Layer 11 of a small transformer language model trained on English Wikipedia (15 layers, counted from 0, width 64).
A neuron's activation on a vector x is SiLU(gate . x) times (in . x), where the dot is the dot product.

Input weights of the MLP neurons that the questions are about. A number n stands for (n - 500) times 0.00099.
n13 gate: 366 723 372 362 698 604 411 306 451 605 378 434 527 388 554 517 605 419 306 586 662 524 413 743 447 333 524 502 424 670 500 388 97 647 430 641 619 622 449 654 363 468 449 527 234 508 526 482 477 333 271 404 479 553 556 667 220 802 676 499 470 412 539 269
n22 gate: 479 454 602 570 536 446 386 495 472 452 253 276 403 419 271 312 538 657 667 638 375 339 335 733 662 649 636 469 403 665 467 539 134 372 776 330 301 408 565 638 373 593 385 686 532 683 561 651 439 259 165 671 326 534 529 548 513 186 619 340 520 265 450 386
n23 gate: 497 530 394 602 380 619 589 281 559 511 569 556 393 773 560 321 526 315 633 617 574 199 477 508 540 367 491 818 417 527 521 395 205 173 443 373 755 483 812 561 109 588 302 494 411 562 662 253 497 700 419 491 333 506 586 443 413 498 377 457 444 461 318 367
n33 gate: 500 627 622 669 339 435 356 528 438 496 480 650 568 673 330 724 728 433 496 801 605 344 770 478 369 466 531 402 455 432 469 540 272 403 353 728 857 489 845 232 582 465 678 408 528 690 454 468 491 598 455 319 471 354 441 105 508 389 509 383 460 524 560 533
n35 gate: 505 475 449 380 575 681 199 641 328 429 325 663 665 547 676 629 698 641 557 408 505 580 203 331 536 315 546 365 301 293 593 414 297 305 595 571 434 412 408 464 342 434 625 219 484 348 904 562 394 734 376 697 487 434 683 397 649 523 576 687 403 630 394 526
n46 gate: 740 707 451 667 548 552 562 511 371 658 314 652 239 300 276 721 757 584 616 568 682 425 444 440 505 344 817 547 470 857 409 431 446 544 551 641 746 529 609 352 410 309 556 450 551 498 497 421 653 493 591 565 645 497 495 573 402 527 388 399 610 316 576 447
n48 gate: 309 802 519 560 541 526 451 618 187 358 575 280 567 542 362 404 466 484 442 603 720 697 703 597 653 408 329 596 472 492 516 364 251 690 663 186 455 434 634 488 501 358 449 423 465 479 455 777 704 761 300 722 537 574 473 649 305 688 748 364 235 755 536 458
n68 gate: 493 485 521 535 238 454 210 320 525 501 365 434 540 505 319 320 365 605 542 507 501 722 236 274 480 647 460 766 208 464 495 534 357 452 404 476 315 452 409 860 514 500 426 207 234 429 309 526 377 519 404 577 349 431 496 581 371 641 398 606 575 537 655 499
n73 gate: 564 445 396 466 168 414 353 443 475 614 595 546 522 762 358 613 787 810 404 428 504 696 412 477 588 675 451 392 662 487 622 293 390 360 624 587 525 503 437 585 202 475 388 354 438 413 601 391 392 766 419 467 268 648 366 542 516 459 617 455 350 329 244 317
n78 gate: 736 249 773 522 492 340 463 487 503 526 562 663 517 437 536 577 404 345 467 468 436 405 650 734 209 564 352 544 445 650 823 424 140 684 589 860 707 437 581 376 630 753 610 316 715 463 490 522 394 570 375 639 660 579 663 423 438 617 643 472 733 413 569 603
n91 gate: 573 456 590 621 435 564 469 514 202 510 610 544 627 549 625 272 645 484 716 556 579 502 378 147 422 528 479 500 644 567 629 262 603 350 419 618 300 573 522 409 473 489 727 481 655 552 631 371 686 593 477 599 307 267 734 357 717 674 458 767 474 169 551 632
n109 gate: 562 574 497 615 785 351 375 452 534 447 726 546 417 637 584 657 765 762 618 543 518 659 623 151 464 581 337 461 460 417 572 430 378 482 692 542 656 388 544 377 605 217 499 568 536 617 570 413 180 228 453 645 720 615 533 545 503 629 637 577 738 794 549 368
n118 gate: 524 578 406 500 298 497 593 451 489 422 353 631 447 681 804 296 834 491 386 568 597 726 170 509 679 736 633 335 386 586 313 615 514 567 563 431 645 513 697 530 540 467 721 363 514 604 593 538 381 543 575 462 443 579 395 480 270 525 404 654 340 679 317 649
n121 gate: 384 613 367 614 586 328 449 472 451 688 272 407 464 289 379 243 438 827 261 639 578 489 526 128 350 497 414 527 762 615 619 389 415 560 486 504 310 556 586 407 610 506 483 693 442 359 355 437 512 517 298 194 516 685 410 625 568 505 780 228 582 297 500 577
n138 gate: 490 560 671 520 268 598 543 560 564 333 756 529 243 463 472 625 508 739 667 552 546 402 488 533 405 805 544 484 336 527 532 492 685 306 561 426 637 232 495 384 426 425 587 139 340 687 445 549 335 630 447 270 398 551 415 158 582 537 384 607 461 616 427 532
n151 gate: 426 180 544 414 317 387 413 422 680 588 529 371 795 760 557 650 361 625 291 414 729 433 690 612 538 562 600 373 530 567 529 327 423 465 553 254 418 426 361 561 423 568 575 470 588 388 796 625 458 312 403 452 167 496 566 638 553 600 509 509 547 487 360 618
n165 gate: 494 604 402 444 334 363 479 607 507 507 385 536 414 477 602 525 485 559 404 445 700 429 570 636 327 518 416 369 351 474 485 466 167 513 511 889 821 550 728 311 382 237 799 606 636 716 608 635 543 458 384 571 399 409 341 475 626 705 590 669 438 471 312 439
n13 in: 786 631 381 332 367 386 480 736 639 842 492 641 532 552 518 539 451 812 663 413 523 783 477 129 477 497 753 392 545 755 552 539 791 507 712 400 440 229 518 459 429 506 450 550 660 652 576 930 545 610 566 596 518 541 566 440 538 510 518 650 382 433 545 529
n22 in: 448 639 360 459 638 248 427 656 367 420 324 409 531 166 536 773 408 593 398 534 619 644 436 425 445 617 546 568 741 517 353 593 199 301 620 414 637 280 542 304 566 605 394 277 717 436 579 617 432 311 238 643 365 321 230 489 617 809 730 566 377 917 338 126
n23 in: 385 610 169 216 636 330 396 342 476 360 442 413 124 690 473 269 510 452 462 480 539 515 429 215 534 586 373 537 291 287 860 527 509 382 505 415 502 598 570 471 475 447 424 486 642 558 420 328 630 246 491 630 480 501 350 587 464 323 292 607 773 613 412 440
n33 in: 508 454 355 608 497 355 477 893 554 384 25 299 547 401 572 498 621 339 666 491 402 441 491 483 303 484 458 759 416 483 347 531 545 489 601 535 293 771 420 587 529 456 503 575 655 512 557 399 333 473 501 202 671 444 290 578 619 633 416 601 206 509 536 431
n35 in: 227 171 459 478 443 484 496 600 369 540 205 482 741 653 514 456 678 620 424 635 691 456 431 578 593 730 584 288 688 503 433 584 295 428 364 560 343 436 394 211 245 625 392 439 570 520 631 781 535 653 433 213 278 424 435 583 509 301 572 490 440 480 586 418
n46 in: 562 434 530 384 440 449 426 464 674 482 698 362 456 297 454 484 337 598 716 614 374 248 443 337 379 469 338 488 296 433 567 266 455 556 639 431 306 310 589 425 562 618 640 659 580 429 337 470 439 339 453 458 765 548 637 482 466 376 418 464 462 447 397 776
n48 in: 173 588 396 375 389 332 293 374 527 460 376 579 471 346 606 659 492 637 493 429 273 613 805 605 622 853 525 480 413 489 343 446 665 438 625 842 628 612 476 373 373 498 629 530 469 605 388 386 504 394 633 407 357 384 572 391 333 463 511 299 648 432 703 749
n68 in: 293 614 392 424 323 336 240 421 258 540 480 572 383 402 638 225 459 440 353 383 221 657 473 612 394 386 379 496 314 447 516 404 555 481 493 490 771 605 456 503 549 782 347 403 540 509 716 499 572 583 416 531 624 260 434 248 303 570 489 673 465 492 516 436
n73 in: 308 537 353 791 444 630 472 526 594 556 683 564 621 593 530 697 329 698 469 590 402 722 620 516 615 439 447 338 279 572 845 431 514 336 307 455 590 673 502 499 460 400 536 528 271 439 258 601 566 712 421 531 405 831 513 606 496 216 459 643 345 265 382 386
n78 in: 205 565 502 443 416 372 468 345 450 394 475 653 622 703 673 221 631 589 806 373 543 433 333 483 414 310 327 466 479 583 405 607 493 718 606 404 222 551 521 470 552 726 515 605 605 298 481 487 601 730 526 429 240 524 208 493 550 326 291 304 392 339 370 244
n91 in: 447 208 564 565 518 309 758 833 289 707 401 436 401 614 567 696 566 535 478 366 390 582 551 550 285 733 367 455 439 500 639 594 413 447 456 502 678 322 525 415 477 552 454 630 682 450 580 543 666 621 673 472 402 485 486 288 675 345 535 572 512 444 746 557
n109 in: 435 451 694 756 902 487 482 669 362 608 582 417 395 697 321 538 566 579 573 329 731 511 827 540 369 685 582 595 340 396 598 655 543 641 540 563 584 333 613 420 534 487 503 534 506 627 508 354 368 470 484 476 606 228 381 440 209 365 445 467 589 385 524 635
n118 in: 434 478 583 715 589 504 629 441 629 405 567 589 601 518 515 572 444 426 359 484 549 435 309 455 766 559 319 395 462 526 510 470 675 311 751 552 605 595 239 365 721 514 585 672 401 593 353 357 383 167 366 568 441 506 380 275 598 404 508 197 431 343 458 503
n121 in: 595 581 378 671 609 320 455 612 509 697 449 376 629 521 449 601 696 579 723 567 499 516 471 221 682 535 445 652 774 597 351 559 723 471 414 397 291 468 492 396 246 378 262 676 642 510 261 707 507 626 319 358 486 415 518 228 511 498 555 269 606 523 562 420
n138 in: 248 672 738 335 477 353 338 651 199 528 334 297 443 336 497 563 550 347 567 393 410 187 444 457 598 330 284 633 416 530 591 641 451 521 493 494 595 261 423 422 440 513 485 132 390 555 823 703 511 465 515 413 465 341 490 381 390 619 342 437 709 412 361 626
n151 in: 325 229 338 698 423 625 740 298 530 480 505 406 419 755 629 563 502 409 202 788 456 451 411 495 679 652 439 156 531 436 448 548 513 673 438 541 463 511 400 346 569 391 602 270 538 572 609 590 355 587 391 666 389 334 404 536 388 574 445 862 406 798 338 338
n165 in: 446 497 428 251 673 419 524 370 649 530 588 366 524 403 648 486 482 380 615 541 609 322 137 685 682 607 344 496 424 467 557 538 191 629 894 517 338 464 555 563 726 635 461 468 490 441 587 591 363 688 323 391 456 601 381 696 327 251 522 513 429 637 572 471

Each question shows a token from some text and the vector x that enters the MLP there. A number n stands for (n - 500) times 0.013.

"em": 274 433 434 243 515 545 511 472 496 537 505 449 376 608 559 358 555 626 375 367 354 400 478 468 621 559 535 506 862 506 318 564 483 392 554 498 633 622 697 479 599 592 437 437 379 403 525 469 645 591 642 500 682 523 403 401 431 456 468 504 552 346 660 578
Which two neurons fire most, strongest first? n23, n22

"0": 405 401 405 493 509 592 558 561 598 378 385 316 410 447 483 517 559 503 534 546 509 507 509 522 403 598 442 455 486 562 447 652 566 556 384 631 453 602 491 491 678 453 575 580 448 406 476 383 502 477 865 641 655 424 455 329 512 550 550 481 556 630 477 599
Which of these neurons fires most? n13

" |": 505 537 458 433 454 567 504 438 453 517 552 347 389 467 670 582 419 511 428 339 528 374 468 702 548 507 512 631 445 632 482 625 553 464 398 531 371 509 535 475 511 446 404 465 453 529 579 402 532 338 792 774 629 392 479 479 476 549 534 497 548 426 436 408
Which of these neurons fires most? n35

"re": 344 646 477 604 735 339 731 437 527 596 575 613 508 284 405 444 620 453 521 421 279 590 357 584 554 478 556 623 389 488 545 401 409 495 578 576 378 509 474 575 466 419 544 555 330 423 511 594 474 472 672 413 806 515 339 571 393 572 443 412 496 444 397 553
Which neuron fires most, and how strongly? n46, at about 2.6

"es": 510 466 468 472 531 456 477 599 355 479 484 474 597 545 501 573 396 387 404 553 665 508 469 659 667 521 586 455 469 534 430 761 592 539 617 623 623 473 613 347 701 461 518 741 511 477 399 484 449 593 700 525 662 437 328 390 606 377 484 457 464 658 313 470
Which of these neurons fires most? n118

"ly": 444 699 456 584 508 441 532 376 587 738 538 708 501 439 470 616 479 621 588 369 356 491 446 464 509 458 480 529 523 464 695 583 507 507 610 585 421 431 415 518 557 328 534 557 403 433 575 449 573 447 790 513 589 559 471 664 523 465 413 566 510 491 417 408
Which two neurons fire most, strongest first? n73, n46

" ": 437 344 539 534 447 508 523 469 596 443 506 433 656 391 572 569 503 503 632 586 485 665 674 755 524 458 472 492 593 405 443 578 687 408 352 582 518 499 461 458 382 409 481 500 423 495 502 611 516 451 850 550 604 530 515 413 637 534 414 524 412 496 706 636
Which of these neurons fires most? n165

" was": 312 562 372 662 515 549 402 709 440 414 419 237 623 366 326 498 401 510 534 583 519 590 644 653 548 546 612 457 425 544 364 638 352 511 663 610 456 487 430 654 666 418 527 484 449 339 568 480 436 520 672 482 490 489 376 525 492 485 424 483 484 528 509 560
Which of these neurons fires most? n48

"9": 506 653 433 534 491 422 610 551 521 496 411 380 396 545 624 500 392 380 427 416 363 277 654 566 555 580 290 642 405 625 605 569 482 562 291 564 348 544 493 646 360 582 564 475 444 502 561 465 575 477 745 596 566 491 538 448 478 448 639 276 526 494 554 518
Which of these neurons fires most? n23

"D": 467 542 476 231 547 749 565 546 307 456 633 577 377 473 488 552 490 495 573 453 473 480 624 422 570 409 392 432 538 567 472 597 520 475 359 610 632 542 545 506 470 437 640 431 503 473 405 396 442 468 800 482 416 391 429 436 581 271 541 405 411 578 397 623
Which neuron fires most, and how strongly? n138, at about 1.2

"a": 630 342 385 606 598 533 430 577 330 582 448 479 386 655 658 540 476 385 345 586 624 376 716 453 501 482 472 577 575 441 330 361 562 442 352 566 364 438 525 662 626 487 543 523 352 552 326 537 518 510 505 352 345 594 345 559 568 377 313 474 642 566 679 409
Which two neurons fire most, strongest first? n121, n33

"d": 433 532 485 701 410 546 505 549 408 527 570 419 595 575 641 266 419 478 475 434 309 613 387 638 365 327 599 549 526 440 430 369 646 582 433 380 353 478 511 444 553 441 538 603 471 326 310 566 452 573 644 454 494 285 309 580 438 447 554 478 335 619 723 536
Which of these neurons fires most? n68

",": 408 543 526 546 497 619 324 518 473 470 462 422 493 471 457 712 622 402 475 483 553 410 368 710 399 408 488 417 527 470 476 802 685 432 562 475 554 574 498 420 698 600 571 502 644 487 504 523 561 463 785 483 599 569 301 424 512 523 505 476 579 583 534 480
Which neuron fires most, and how strongly? n33, at about 2.8

"1": 479 435 563 469 395 499 465 509 564 454 511 485 392 304 502 562 472 360 532 534 289 385 678 531 502 612 285 527 495 465 509 635 497 538 354 585 471 562 409 578 400 455 726 529 482 336 521 531 562 476 831 666 540 589 504 503 618 399 422 483 382 626 588 483
Which of these neurons fires most? n109

"ed": 452 435 428 363 425 512 502 643 373 412 505 514 529 581 563 597 515 543 615 481 630 528 630 633 330 492 612 322 508 555 465 612 404 638 597 621 508 618 562 450 462 557 305 695 618 368 453 477 539 579 743 562 564 446 259 604 479 425 499 446 378 482 313 493
Which two neurons fire most, strongest first? n165, n33

" s": 452 546 487 556 476 472 533 620 591 612 511 503 516 679 365 615 498 468 535 606 517 429 593 369 544 394 526 502 521 471 493 507 514 622 426 628 282 524 482 537 730 489 421 619 540 451 449 499 569 535 822 404 829 452 546 613 524 414 533 482 583 225 531 614
Which two neurons fire most, strongest first? n46, n121

"2": 447 510 515 517 470 499 476 533 576 512 409 410 389 407 549 500 439 162 542 572 316 247 669 615 533 601 291 496 502 625 561 479 423 556 381 482 338 469 441 670 479 538 444 603 603 329 437 501 561 522 751 577 532 437 533 392 633 455 639 440 484 499 568 474
Which two neurons fire most, strongest first? n13, n78

"7": 409 481 546 349 507 477 462 583 531 616 443 492 398 672 640 529 472 464 492 346 309 254 556 453 363 594 269 547 476 676 523 540 440 547 372 511 402 546 368 514 557 452 495 514 676 397 411 575 490 476 801 548 574 530 500 295 562 471 499 449 504 528 422 447
Which neuron fires most, and how strongly? n78, at about 4.1

" cent": 488 622 466 581 588 472 536 404 434 543 667 363 533 473 682 381 467 546 499 585 364 363 554 442 658 487 463 525 440 322 370 418 518 559 415 625 527 359 551 799 465 686 612 531 554 620 513 322 471 570 579 445 435 401 328 383 522 490 409 398 723 286 427 542
Which of these neurons fires most? n23

"it": 368 579 538 488 484 442 618 504 512 494 488 716 472 534 447 569 557 524 525 555 545 421 498 613 582 443 555 594 392 535 582 423 814 446 562 698 665 488 352 630 188 505 506 388 536 520 666 528 618 576 766 499 674 508 399 459 542 455 506 552 595 593 597 595
Which of these neurons fires most? n138

"-": 630 581 550 582 485 488 500 388 571 625 394 345 383 568 534 525 378 423 396 483 483 403 597 650 485 581 428 471 436 500 394 581 428 422 472 466 393 508 361 532 507 502 587 510 528 393 484 539 603 306 827 517 435 455 382 610 378 491 495 469 404 645 402 493
Which neuron fires most, and how strongly? n151, at about 2.7

" the": 417 516 462 510 588 550 480 569 452 530 505 404 459 478 503 453 516 551 480 434 468 641 375 586 467 561 415 400 529 483 350 847 587 205 601 431 478 561 528 544 590 622 385 594 488 426 445 519 554 480 741 401 389 510 326 598 491 563 436 470 301 345 510 472
Which of these neurons fires most? n118

"ife": 614 545 497 498 453 442 682 480 475 492 496 568 479 556 461 654 352 523 492 499 527 512 494 412 544 448 503 521 414 480 715 705 620 494 547 613 708 541 483 730 357 292 448 681 369 301 379 567 547 520 660 596 594 698 393 524 418 523 445 691 565 350 301 522
Which two neurons fire most, strongest first? n73, n35

"al": 461 681 372 371 570 600 563 500 317 578 478 583 491 704 500 355 339 586 478 446 417 543 387 691 665 556 488 451 741 555 515 552 403 616 425 548 496 420 487 639 267 324 328 639 610 364 358 403 578 496 670 439 578 491 513 408 554 599 560 478 409 437 292 418
Which of these neurons fires most? n121

" b": 458 504 620 606 614 371 446 469 397 526 530 501 477 654 444 347 426 575 482 521 387 510 509 539 389 522 528 529 510 358 487 516 658 604 512 492 302 546 463 506 514 584 434 606 536 590 450 418 460 633 901 515 343 410 491 525 500 447 538 457 512 281 596 584
Which of these neurons fires most? n91

"er": 466 611 413 516 677 366 437 535 557 519 604 635 390 411 697 558 466 488 469 528 444 470 499 497 561 493 398 500 512 332 495 456 448 414 531 380 462 592 376 626 293 546 360 422 332 517 575 492 413 545 848 508 459 578 586 520 529 456 337 524 440 567 639 608
Which of these neurons fires most? n23

"il": 556 358 462 340 545 454 553 486 533 596 520 371 348 330 571 483 484 555 319 409 495 454 625 663 488 436 491 516 407 331 368 579 418 705 469 651 489 395 408 491 665 87 514 431 636 369 481 514 544 564 550 352 533 531 365 391 472 633 435 649 638 507 456 505
Which neuron fires most, and how strongly? n165, at about 2.9

"3": 394 472 545 577 455 447 674 629 524 337 443 423 439 367 552 618 442 358 608 753 482 522 721 597 495 429 323 520 419 479 539 654 510 676 444 575 518 463 371 618 432 452 639 623 367 312 472 560 493 524 707 574 547 363 520 534 663 471 574 459 450 570 686 449
Which neuron fires most, and how strongly? n48, at about 1.2

"w": 396 262 480 505 579 533 505 500 614 619 464 549 523 637 560 555 461 433 331 589 547 464 524 535 300 309 489 463 532 517 469 526 346 690 591 565 196 436 437 597 498 269 570 333 528 281 455 521 637 547 662 390 546 320 511 355 553 438 439 582 407 514 614 535
Which neuron fires most, and how strongly? n151, at about 4.3

" has": 422 582 495 534 552 468 362 625 268 474 554 376 591 526 494 560 478 464 415 529 418 614 686 515 576 625 437 508 526 485 297 733 500 406 749 378 421 384 493 508 606 409 517 468 599 489 540 383 356 471 645 490 439 359 267 398 453 530 359 432 410 468 482 427
Which three neurons fire most, strongest first? n48, n109, n33

"5": 376 524 459 407 559 510 612 589 548 436 462 560 478 609 501 629 684 342 400 544 397 416 557 526 341 497 289 518 506 596 493 584 443 532 340 509 325 634 447 540 797 569 507 547 466 344 577 537 459 524 751 586 671 461 554 278 458 482 383 390 559 457 584 484
Which of these neurons fires most? n78

"ing": 366 372 355 384 387 341 534 540 451 439 481 576 511 557 483 549 477 478 432 634 470 540 543 570 488 582 520 397 410 530 466 688 590 543 584 579 482 566 460 327 695 369 549 764 516 372 471 424 577 536 799 481 566 398 272 385 602 473 513 460 530 471 380 516
Which of these neurons fires most? n33

" over": 326 530 464 577 600 254 426 544 472 443 487 437 548 658 548 422 549 381 654 582 511 520 392 550 481 430 535 497 493 575 478 728 577 693 615 584 389 506 476 480 403 332 273 500 550 533 576 604 597 514 755 515 419 434 293 614 533 446 364 541 529 397 613 494
Which of these neurons fires most? n73

"cl": 539 446 611 465 538 568 510 391 408 481 503 674 539 545 573 521 540 704 304 537 505 287 561 581 430 566 656 526 472 296 438 383 580 626 435 627 527 527 506 557 469 437 657 511 435 396 660 518 622 563 736 526 682 410 427 639 477 530 368 594 371 365 428 574
Which two neurons fire most, strongest first? n121, n151

" The": 399 498 492 549 630 551 411 547 452 507 518 411 447 526 487 403 465 581 458 424 533 672 301 560 523 494 450 492 457 402 362 862 656 246 583 486 479 545 564 540 551 604 400 475 520 459 449 543 517 497 775 411 429 546 365 645 524 516 487 474 415 338 525 497
Which two neurons fire most, strongest first? n118, n46

"ro": 535 548 438 353 460 534 362 489 323 586 518 409 372 582 382 437 404 428 491 641 385 350 427 501 453 567 489 572 576 300 487 514 542 543 352 640 454 478 591 437 722 396 390 282 311 419 343 371 499 497 717 507 462 526 276 515 449 477 463 532 520 722 570 592
Which neuron fires most, and how strongly? n68, at about 1.7

"4": 409 445 533 454 404 602 612 482 495 439 589 499 349 360 512 587 560 414 438 509 410 403 638 559 509 622 309 486 515 499 465 617 571 446 349 599 523 614 508 477 571 402 573 646 417 526 692 469 410 465 893 667 614 448 489 504 455 483 484 492 430 520 569 449
Which neuron fires most, and how strongly? n13, at about 0.82

".": 431 361 488 301 304 429 430 500 521 545 474 507 446 357 541 458 594 455 452 635 427 490 462 597 410 607 346 530 520 459 427 678 566 413 451 618 416 609 457 584 767 417 405 530 554 525 520 399 484 435 799 665 545 445 438 488 625 447 541 543 662 614 679 541
Which three neurons fire most, strongest first? n68, n73, n121

" B": 554 404 590 546 497 482 420 408 544 430 688 472 582 509 587 482 460 400 501 468 292 452 469 430 564 601 514 541 481 540 486 433 785 683 413 524 407 495 580 409 453 743 509 506 484 416 525 524 597 661 818 463 248 455 466 525 553 382 524 439 621 430 568 582
Which three neurons fire most, strongest first? n91, n22, n33

"o": 345 262 412 501 484 585 438 416 414 472 626 624 446 612 501 642 503 472 511 538 475 302 630 554 469 597 554 649 386 298 414 426 407 364 417 577 427 521 550 645 905 378 631 633 473 485 527 556 425 646 557 395 396 591 353 470 606 478 479 526 478 579 522 587
Which two neurons fire most, strongest first? n33, n151